Layer 5 of a small transformer language model trained on English Wikipedia (13 layers, counted from 0, width 64). Numbers have three digits each and are written without spaces.
In attention head 0, each number of a token's query or key is one row of weights dot the token's vector x. A token spreads its attention over itself and the tokens before it by the softmax of 0.177 times query dot key.
The model reads these tokens: "a" " F" "ict" "ion" " |" "  " "|" "\n" "|" " AP" "R" "IL" " |" " 16" " |" " Big" " Game" " Hunt" "(" "C" "aza" " mayor" ")" " |" " Director" ":" " Daniel" " S" "án" "che" "z" " Ar"

Query weights of the head. A number n stands for (n - 500) times 0.0012.
q0: 521441317429690680479587472485352487498740369374663477482292388579447738257366767494273668490424523524553666446673495619388524378723830468782487584710638606201569303356406448609434372421673287
q1: 327156306478572520622463350698609692490357469515497522315490394797498605592225562554390240546264404465514380419431562415693519466561474348243593537542712528481633587524454522336533418352660446
q2: 566547251555164237678619446442345361357424436637551487607485711376512262931663501292368494515546552449359551591447504452613788183542190524535224626628604383493743670417525567602559557515598532
q3: 231820341731370705506397520504468447694432381493406414375344635500412501308592450369654728689439715474599539496353527441395566528630501417238431499157634460387904529747278533224530495564567763
q4: 409667426613537534469590334345391311597595574461462492491522434514728578436805481220664611638472493511263397336699685416585579406697130763438801230269544558488218459756488595675552407338485440
q5: 402415528408432704559347660527515485525611515585455454551393630600438349767333360621353560526463765766303681615790502514540394318459237527470400449658461381631454586766427272303680654568375710
q6: 557305368622407518318708484461132698611639641575350545179673632353651474548547537300725560573433586459355621542506533500647527529390659760410408305432591510316524459360423570269777431339387464
q7: 506521657341610476327525515560502739571731242634378704436633465658375558358376422386571602454555447836563538440447293957353595409420559443269532511353478727650393422391591454574604376393552555
q8: 471459357603559373584612371824415418652593329514260567643827644509603698373398469586471617602447474291588256532435570358420582587361465734511223242294550422544518604793387545302535500403468686
q9: 604503567419554565428627589723229401274603863539532609444315365710574705552499312347320554436296595539466570408454600472386691676350635328413681344497472463698679499539575556618539569490532408
q10: 690510811600651426528459594383561579661480392536411402690511381611485732457662649359490420530389345496582406675183486172184312532343736660471381236797537671307579403287435484535308413605602205
q11: 432473573732609442636603583514487332581404465684434493779594388698557470656673362478580311461586615582357633413567435373604630367615604424508394783544542622319706160319509338577462424571319354
q12: 578550599692286646405405548581460492572727536481505612695602459594516396341502335498512518538474446237437454621480554729249458740531436479306490375456632560392714368384617393433625358641510561
q13: 473454616423360533353579549477421544713441677673544562360569432284454291552717695346335500374645607516422390408508572113495452424637759616402343550575341730646510500346366555445512322429716546
q14: 378400491591455319373440495458696392374416392337567142668597634501558362428386340556599454584595724437685567718232439605314511545555452737622702362437484783515692490543565812422191453396713483
q15: 453476514673537511328664455786398540649577430637384745580339576388664499412144641858431621286514690488609585430431408426471668489810636512242515509481646725574353443683436517618495251487194188
q16: 687347449347404463522552440628401508399596835266784261274495559321374565668680710774377611660883446621649319656644339399609475307345402168478823359666526336693587613533414356669314377579476097
q17: 384527675469584407422318375446821632298610404342668652565558526505403772557323785657757347769237485652626575458360519357294544188417503338474417473550410768667573304594579731366790361416552340
q18: 099406399466786757365330522347729309427227358583532508640423408405419884305675602551389441402567709311759842599144527638521364499697417492473759509611158585574688089489586334739501613493617438
q19: 525576415634504803418380439637489408599445520304639541867787298452095499532562275282663648577571445700546469697480426399524660660369540450455479209524475438585613392418693543542493335569327463
q20: 793537638427390166394514490593531305727319451212035806518449467536383598529284548849335415446300510733606425516554523676457632576475469390401513486414521732442532397602446442275545253864471646
q21: 268397660655806279570348660542446536776471310679429566686350538239425718607301517516347498508523342374498523378536367323183608545559526082638635558653632690382436472375581480486620476603762306
q22: 428187403376195394419379603411497650822390376177665344896492593312498475327402324606466413611321574544508574448400439461818475398650207615479676681647237373514698545724533430538645592643596625
q23: 318339563309390493374713473519577483417565468400591151595251679373477482563608430320487423519454349723509472391667505658627315888468341324398496540448566647237282508751847217520483828482613571
q24: 353185629440543616435519607454652231307623524484405588611455623700470251497409961473454717493641620442439512363490577560459286402205563407860553559528545446577474509299629686551483476507546318
q25: 378707223790627543434568715603180324529793554438604708242544435388616689608518345461299508351474415486115700486752302553736462811409754688415499584405250251265340519545484548751500458436609614
q26: 657383507307782664571483522644569489677432423507435644497424722510479695360297341423566371473584488623433491546501348399385322473458509421481378436557363649583401490656304643659419795468572355
q27: 538255866513295302496313367363571452715533505454553395386762587556431402420333296690271344561536776522422624376693490482708494456401673338351510354450717450701337491375524232448526719697671458
q28: 611314502858567462550700384460342424579646627383574788566544586320602325586604104219794419541425464530286611694733474494409318450410687793222396486314655322453828461536397303397577044604386524
q29: 416515719608412550516310621542572519358230477610569387539682346226711703579420319486411760517452685490539448567471362641682431243581360458540530542417441486453773393436560850769299404642669344
q30: 727671488543281465399719732496699434475400403412561590495713492423459322531561270502525327436359604391265700358455564663557601286393512229550585563501650724327415843623376465586696436322189531
q31: 620530701496681541423708271520423641294589529430366496410417814515471579343489637411409279322516709654581455542457362243694627636482582582285418341624642409464480376330546546713552434370752721

Key weights of the head. A number n stands for (n - 500) times 0.0015.
k0: 508377628315342527482475517604445619467601544296440388291628680478587609496410625659432548438469522511771576490484425467573451370659750390604448618728488500491413364393521428408498506618395388
k1: 357459321310415463552559528413601661317469507478608422443487699570655620542484480359578268407475549437634488475421556440570487475450508468404458613652563582676550557564501505521530561466526510
k2: 515429487590650543714564622625412323357503557746597680531325586490508232604590689517485330475465678542373428594606341449673720379679358481362495592485556344532681504356563474593421420431509457
k3: 484621445562365561520375567316435401408412466601186584604615679399664429423466522378623544458330646499425602495458477451361556477628570548590403517398477510325538527730302358202659443439470586
k4: 283581627499620593447463443391463208534557441528494513353568597299582690524587734555325467553438489551391369372460575625489693497605450575574498473451547592450393547520558458625615472265505540
k5: 501447472633389412587416502472437550481493410692485566433394547568535511693553582443408516651667405558328602643611642482454565442401530499463326566476572260563569522545487475449462408449409546
k6: 372439455434572583354599495549339459588472667469485668311583598419550556675349545496530564383265541435362523549528644520437508622534440421421766313497647507461673559478418546452421381587526386
k7: 447396423538527368402571325518530606455589538441480469512506543348510582505491407567598512344475596614491485292619495714464413407206537602463492506488451627469421400514610451453680417649410484
k8: 404563476494674561444711471626588449659549296659343520522467714612451763463458425517592554510452742577536532478354466432364558404561376455458493324415448549520441591546531382443484673428550344
k9: 667425629386350557386357679606507583508511547511425463511382400659528490554632641476435401495354486354543400489176496471502512488316552587588602419499581654667524614407462422433659537471557502
k10: 517578602578463442463672504610548746390542429279472571610506543422511346396525487523554550673488452512516510487271518556336543365454522408627735521359462678525500479530681587541430339454653383
k11: 492396630537537531651566590469490328321354351279480506425465366346763444500487473678392398510648743483434547601422454560632558538371408307537648562606468544583627501464464480571531436558323532
k12: 548435481530406483375458541454607451431722414448430595559470500508557595440380598603470551466552551502328477477418461708386567597590587483347549577387451561342635458400616504373573366630609527
k13: 427478590426476475228715620632404593473391508417504544568378304423457393426498550413414425511390546578365640488568621282511514717478488614522631577562423674442411537453427639504481486338642528
k14: 218359652502337490440474487373523595567396482575537451706542543478582307431546365445549582368448686558573433556479569633530269391553430659443386489333396586487698530500582419527369557462727397
k15: 477429555429322373370354418602609403659525410399556588580369504356567683562412544783395424367623545507661673546394446545638332475521415683445501405754710607596437574727370471622683396709436310
k16: 559446501460453603499590440606434595532872751401547483498532392485434376546459517425485528578621364391543283618677307276741413516365602606563263482624579364626373678531448268490368338465690392
k17: 540451460333405558440485441485625364188654356341684485584549679488413679741588489390630548675436490524591499570552459442465204264404443507586445414534305420541606553631593632397719412285610517
k18: 470559421454040572427371526498571347649409461373622307609632536311499457423328416538408532615760558336684429397397551675603472421551498483590455553590398625547709572732565610360407628518225517
k19: 431607512629390653557529569432404500660632369430407606717591262540450640428371394561593533396389513353455447535497272518544752544403578489452392338306407651614470428438666579604632194555559341
k20: 623627506556425467455413300523542472466511427336342471549514550617428532742362639554617263489568385566556558550477394521388355545452397649396292484489462707528645479654558364400609592740654356
k21: 454475538408476597487473342443662629426474418431526320751569471466374493654399623581388422564572442495519730390521431421499373268601474320747710636769463535514549301478709433501605534570438223
k22: 480570724468171563449424345443562497519431534594655465561535560477396418400377222424559456636512499450233464667562565496599479388704293579311311574493476390529563424558525486448544556551495706
k23: 473451672537426560482502384406387642485472540729613508348618542572615568587462322375314495567651399746329324369758476704543575761536439360544565481518530532373305504559596503491531470593492433
k24: 684333470258382623528474477517586433563589369524637446446461629461323128517451530641453637525593590465750501374444622417514316770531639581463314429399593510550585442483611435607557463572452458
k25: 363377601592619610460392735666481361620494599575490663265628251592578679426534602571515446339438472431349663298411522595242552617334661461533550723753477532423624432391152563472499513472383291
k26: 450366669422477518471648487437575722555314323508487473398512652433418417537534648537549577524614415480540492471512486541517469308381476356448572455429415489588378589668336432312625689543521529
k27: 604607457570273630535485398260531555379639593610534584456467552547447547472517443600181434572456549490477748623553519505597451570321347469322396473421390530480409436429523358413303548654512465
k28: 356431576761562449453610535375494505584572387482322813433493582492714502476514536574490458620348597290441450548576411594399562565598524575322614552614404553403657627322400552572632207621581287
k29: 590565614540406548696518597554583467551530525689448482609533458219580455475478360584632409377403361278556500294409463335704335377475568589516400626370376513341584586674597523689550583512608492
k30: 454553608509469680237363492411453411458496611361511614548506538540670400628777461356591414406598448579492740564482590521715579521458510593263486384421627494404693421388553482616588471583346433
k31: 636660402538522540330501451472482529255483508477537487446426509775438417438342589493382517345287557489594400410520552670514599393469711456526693590521453593546285538580416452591339403478588345

The vector x that enters this layer's attention at each token. A number n stands for (n - 500) times 0.012.
0 "a": 420550563562846533591406655394453435463345576676425644323469406571575595337591578535509434565257572592175322509495480587332885572504396418462628573480530436345576583354444459525460537459473534
1 " F": 438475596598807533616433571457472378531327528654458755312483491571605505320543609578450477608218549565225482591566444546347929600479397524420566576513472367368458574320507497531451463434477409
2 "ict": 356526554581813551651494612426449426543494586643319686442525508567637530337588623600428473602175590574107427562514462542322833577487418410405496571511468474360524554323444435607458450365504461
3 "ion": 382499564600838529620489663418530403579514536637431748288488525609607545402553537519412439636189582532124464504530442547328945539514380416431486554521454508362512517357432446551442477458501484
4 " |": 391557649637803536600438717375452408498442558603425739285380458587582569370458589599417412554201572607144415514532538581420892549486408452388571510502464399396565571389459540503473537455427505
5 "  ": 395552600599856529566503645331515387567415570612395735392333381570597531351454595621451492530225597549168459568488453602408895561511456446330584549512508325380536586392462483541458463473522481
6 "|": 402561623658759557541489715427465409544406589610395786278407425575531546395465623598423426540203641591090415528495446574414841558547418523443596509510462366412555553366512470547422486467433485
7 "\n": 408563503663800459542505618365458417448385547650323686313409477581559624428568643594426471580284617590126474558542449562324834524516341504379677533433468380384589551368506459524518442497537448
8 "|": 447572607683864532509425670444455462427421561577304802268372515570502581444468630574445446592250593625161413574578372575308787554507425496384591487454547463414557565336528465534450451484466489
9 " AP": 448511586694852500527438578480444374437376482570420794284530516670551525434496614594488435640229542557161412645542325551368855563505426474430583551458530492377431542321510454545480499498521403
10 "R": 458525623744770449566465587478362395495416489558445786346492581643609491424526571551451405730159552596198403526539418535321879581535474457463621534500475463417461509340452390574487434404490449
11 "IL": 462423599701849455621397496426486406540477493560445769320420523653586483403533544541460471724204553557157472500469420513369911588553463428501594536497552502335485548440479382560506434359514438
12 " |": 429541672722862524576424639397441374430473514553387762303374513629593564399475621581408417622234550606195409499516510554351880558449449460347567500466538468406567572421490513510498468424430467
13 " 16": 377479621764818503583447590449500391530390558588412726404380474577557572435499603575432375567226644588217501577556381580322892582505494431457603510422466430390418657326462458560465418449450478
14 " |": 421515643745857575558438674416464384462391553610395751352395473579600600409445627575391379554271574574188410494541456590393840533484456456323621501474492427398583578347496507566468468432408513
15 " Big": 450431576683852575635501637502483418489389521483474747350419518601608574346554579572440526548272647497124446510496407515405916584560411451457571568452504497353437550202545487456426447476451450
16 " Game": 351508576630848542669515723377457384512433552509494747322476535598612574427514626556416459514165602518148487639463434603389827543545408445478508611438523483381369520303501451489506413456483464
17 " Hunt": 413435553616782499666475721389427327611476479543493693337437520666637559367531607530443531594184595548203489508519444581366898550538414439383513555562552461370450462291518579460492396375501468
18 "(": 399569663623816563558423622356466415456466458586462774393431527614591589387533597519390441488264558477099520543496482552365924590487314445431571533671527393369499543372462539467521445475433475
19 "C": 369533603698828545595511658437362376590353440572514782332456521562588525303558622562451501614188549517171507534522415484355853597485456420428547543609457449401467533391504401543558469382502453
20 "aza": 364461517624845502630500646372433434603493560555464798417422504528629538398616604619366420623183594568117508520432425522297851554575540429475529538445497490378508496392447474525454458348469516
21 " mayor": 377486496668900496600424727453443326556492546520430659328459530638660462280547563635459445540303616587100446519518503588380826538589422360350536517550506562486458508332527511503494493369506427
22 ")": 331496565646815497577453687379456363542482533531433707326425502617613581434567532600438372641267587560110620511569553591343901530532407402343586493516472476441497499341405449522540507426412502
23 " |": 363551641675838545573441725378455384498456512571400757301364452579598591369463587609404388519254591600180479493534540587412897546491445455377587502496477435403565534364473546521485502448395491
24 " Director": 350528526572882532639479792469429368530444569557384665327507523616652506250495590612491392509258619585214511533550450551416881515543355416482531540482524501376479436277515467594511421465467469
25 ":": 433593592631851513590533738353401378446460491632463806315426461520570607344502561579385401594229603529202528451493462564381850477502455454469639549493530431353482590275451515524514486489429518
26 " Daniel": 426558545536968507541413629363432381571478542564428661365510466559722501324544622639480512541230611543145515497528395535391837566519444385437534621527498475355501522239534492475520437394452514
27 " S": 438517613614944532572444598390413354569385449588509760319510421564632452375484637600402461607281577494241501488553438582338864571511406489474562633518457393385433611290493536501527471430449435
28 "án": 431484550678888529554476595449447327623453520611531680396429518589736448341556646611395423574222491615101528450492382505327815514528480453521567557434426493413511571263506477505527440458447508
29 "che": 444510567572953537606491631397555379560520511590489748415420462492669486392629588619381421619171579494136580419518485590353839547547432454466502502501478533364495507305439489479428393410468514
30 "z": 438506598621939492628503638429407400597490517599538715425401531536657520383552583588359440599195528508135619376513484553309856554568465412445551552451414519411521545306445437437498452394451498
31 " Ar": 392469530708851506630480673466498461619405541536524729372417509517621511333645643638375493555271526585161524441481516545347813616527402457477563566441460446419447542201478467429528448367435444

Token 6 "|".
Which token does it look at most, and with what share of its attention? 4 " |", with about 40%

Token 16 " Game".
Which token does it look at most, and with what share of its attention? 14 " |", with about 30%

Token 5 "  ".
Which two tokens does it look at most, in order? 0 "a", 4 " |"

Token 8 "|".
To which token does it give the most attention? 8 "|"

Token 15 " Big".
To which token does it give the most attention? 14 " |"

Token 4 " |".
Which two tokens does it look at most, in order? 0 "a", 4 " |"

Token 31 " Ar".
Which two tokens does it look at most, in order? 26 " Daniel", 22 ")"

Token 13 " 16".
To which token does it give the most attention? 12 " |"

Token 14 " |".
Which two tokens does it look at most, in order? 12 " |", 14 " |"

Token 21 " mayor".
Which token does it look at most, and with what share of its attention? 18 "(", with about 50%

Token 18 "(".
Which token does it look at most, and with what share of its attention? 18 "(", with about 40%

Token 30 "z".
To which token does it give the most attention? 22 ")"

Token 7 "\n".
To which token does it give the most attention? 0 "a"

Token 11 "IL".
To which token does it give the most attention? 7 "\n"

Token 26 " Daniel".
Which token does it look at most, and with what share of its attention? 26 " Daniel", with about 20%

Token 12 " |".
To which token does it give the most attention? 12 " |"

Token 19 "C".
Which token does it look at most, and with what share of its attention? 18 "(", with about 70%

Token 9 " AP".
To which token does it give the most attention? 7 "\n"

Token 27 " S".
Which token does it look at most, and with what share of its attention? 26 " Daniel", with about 20%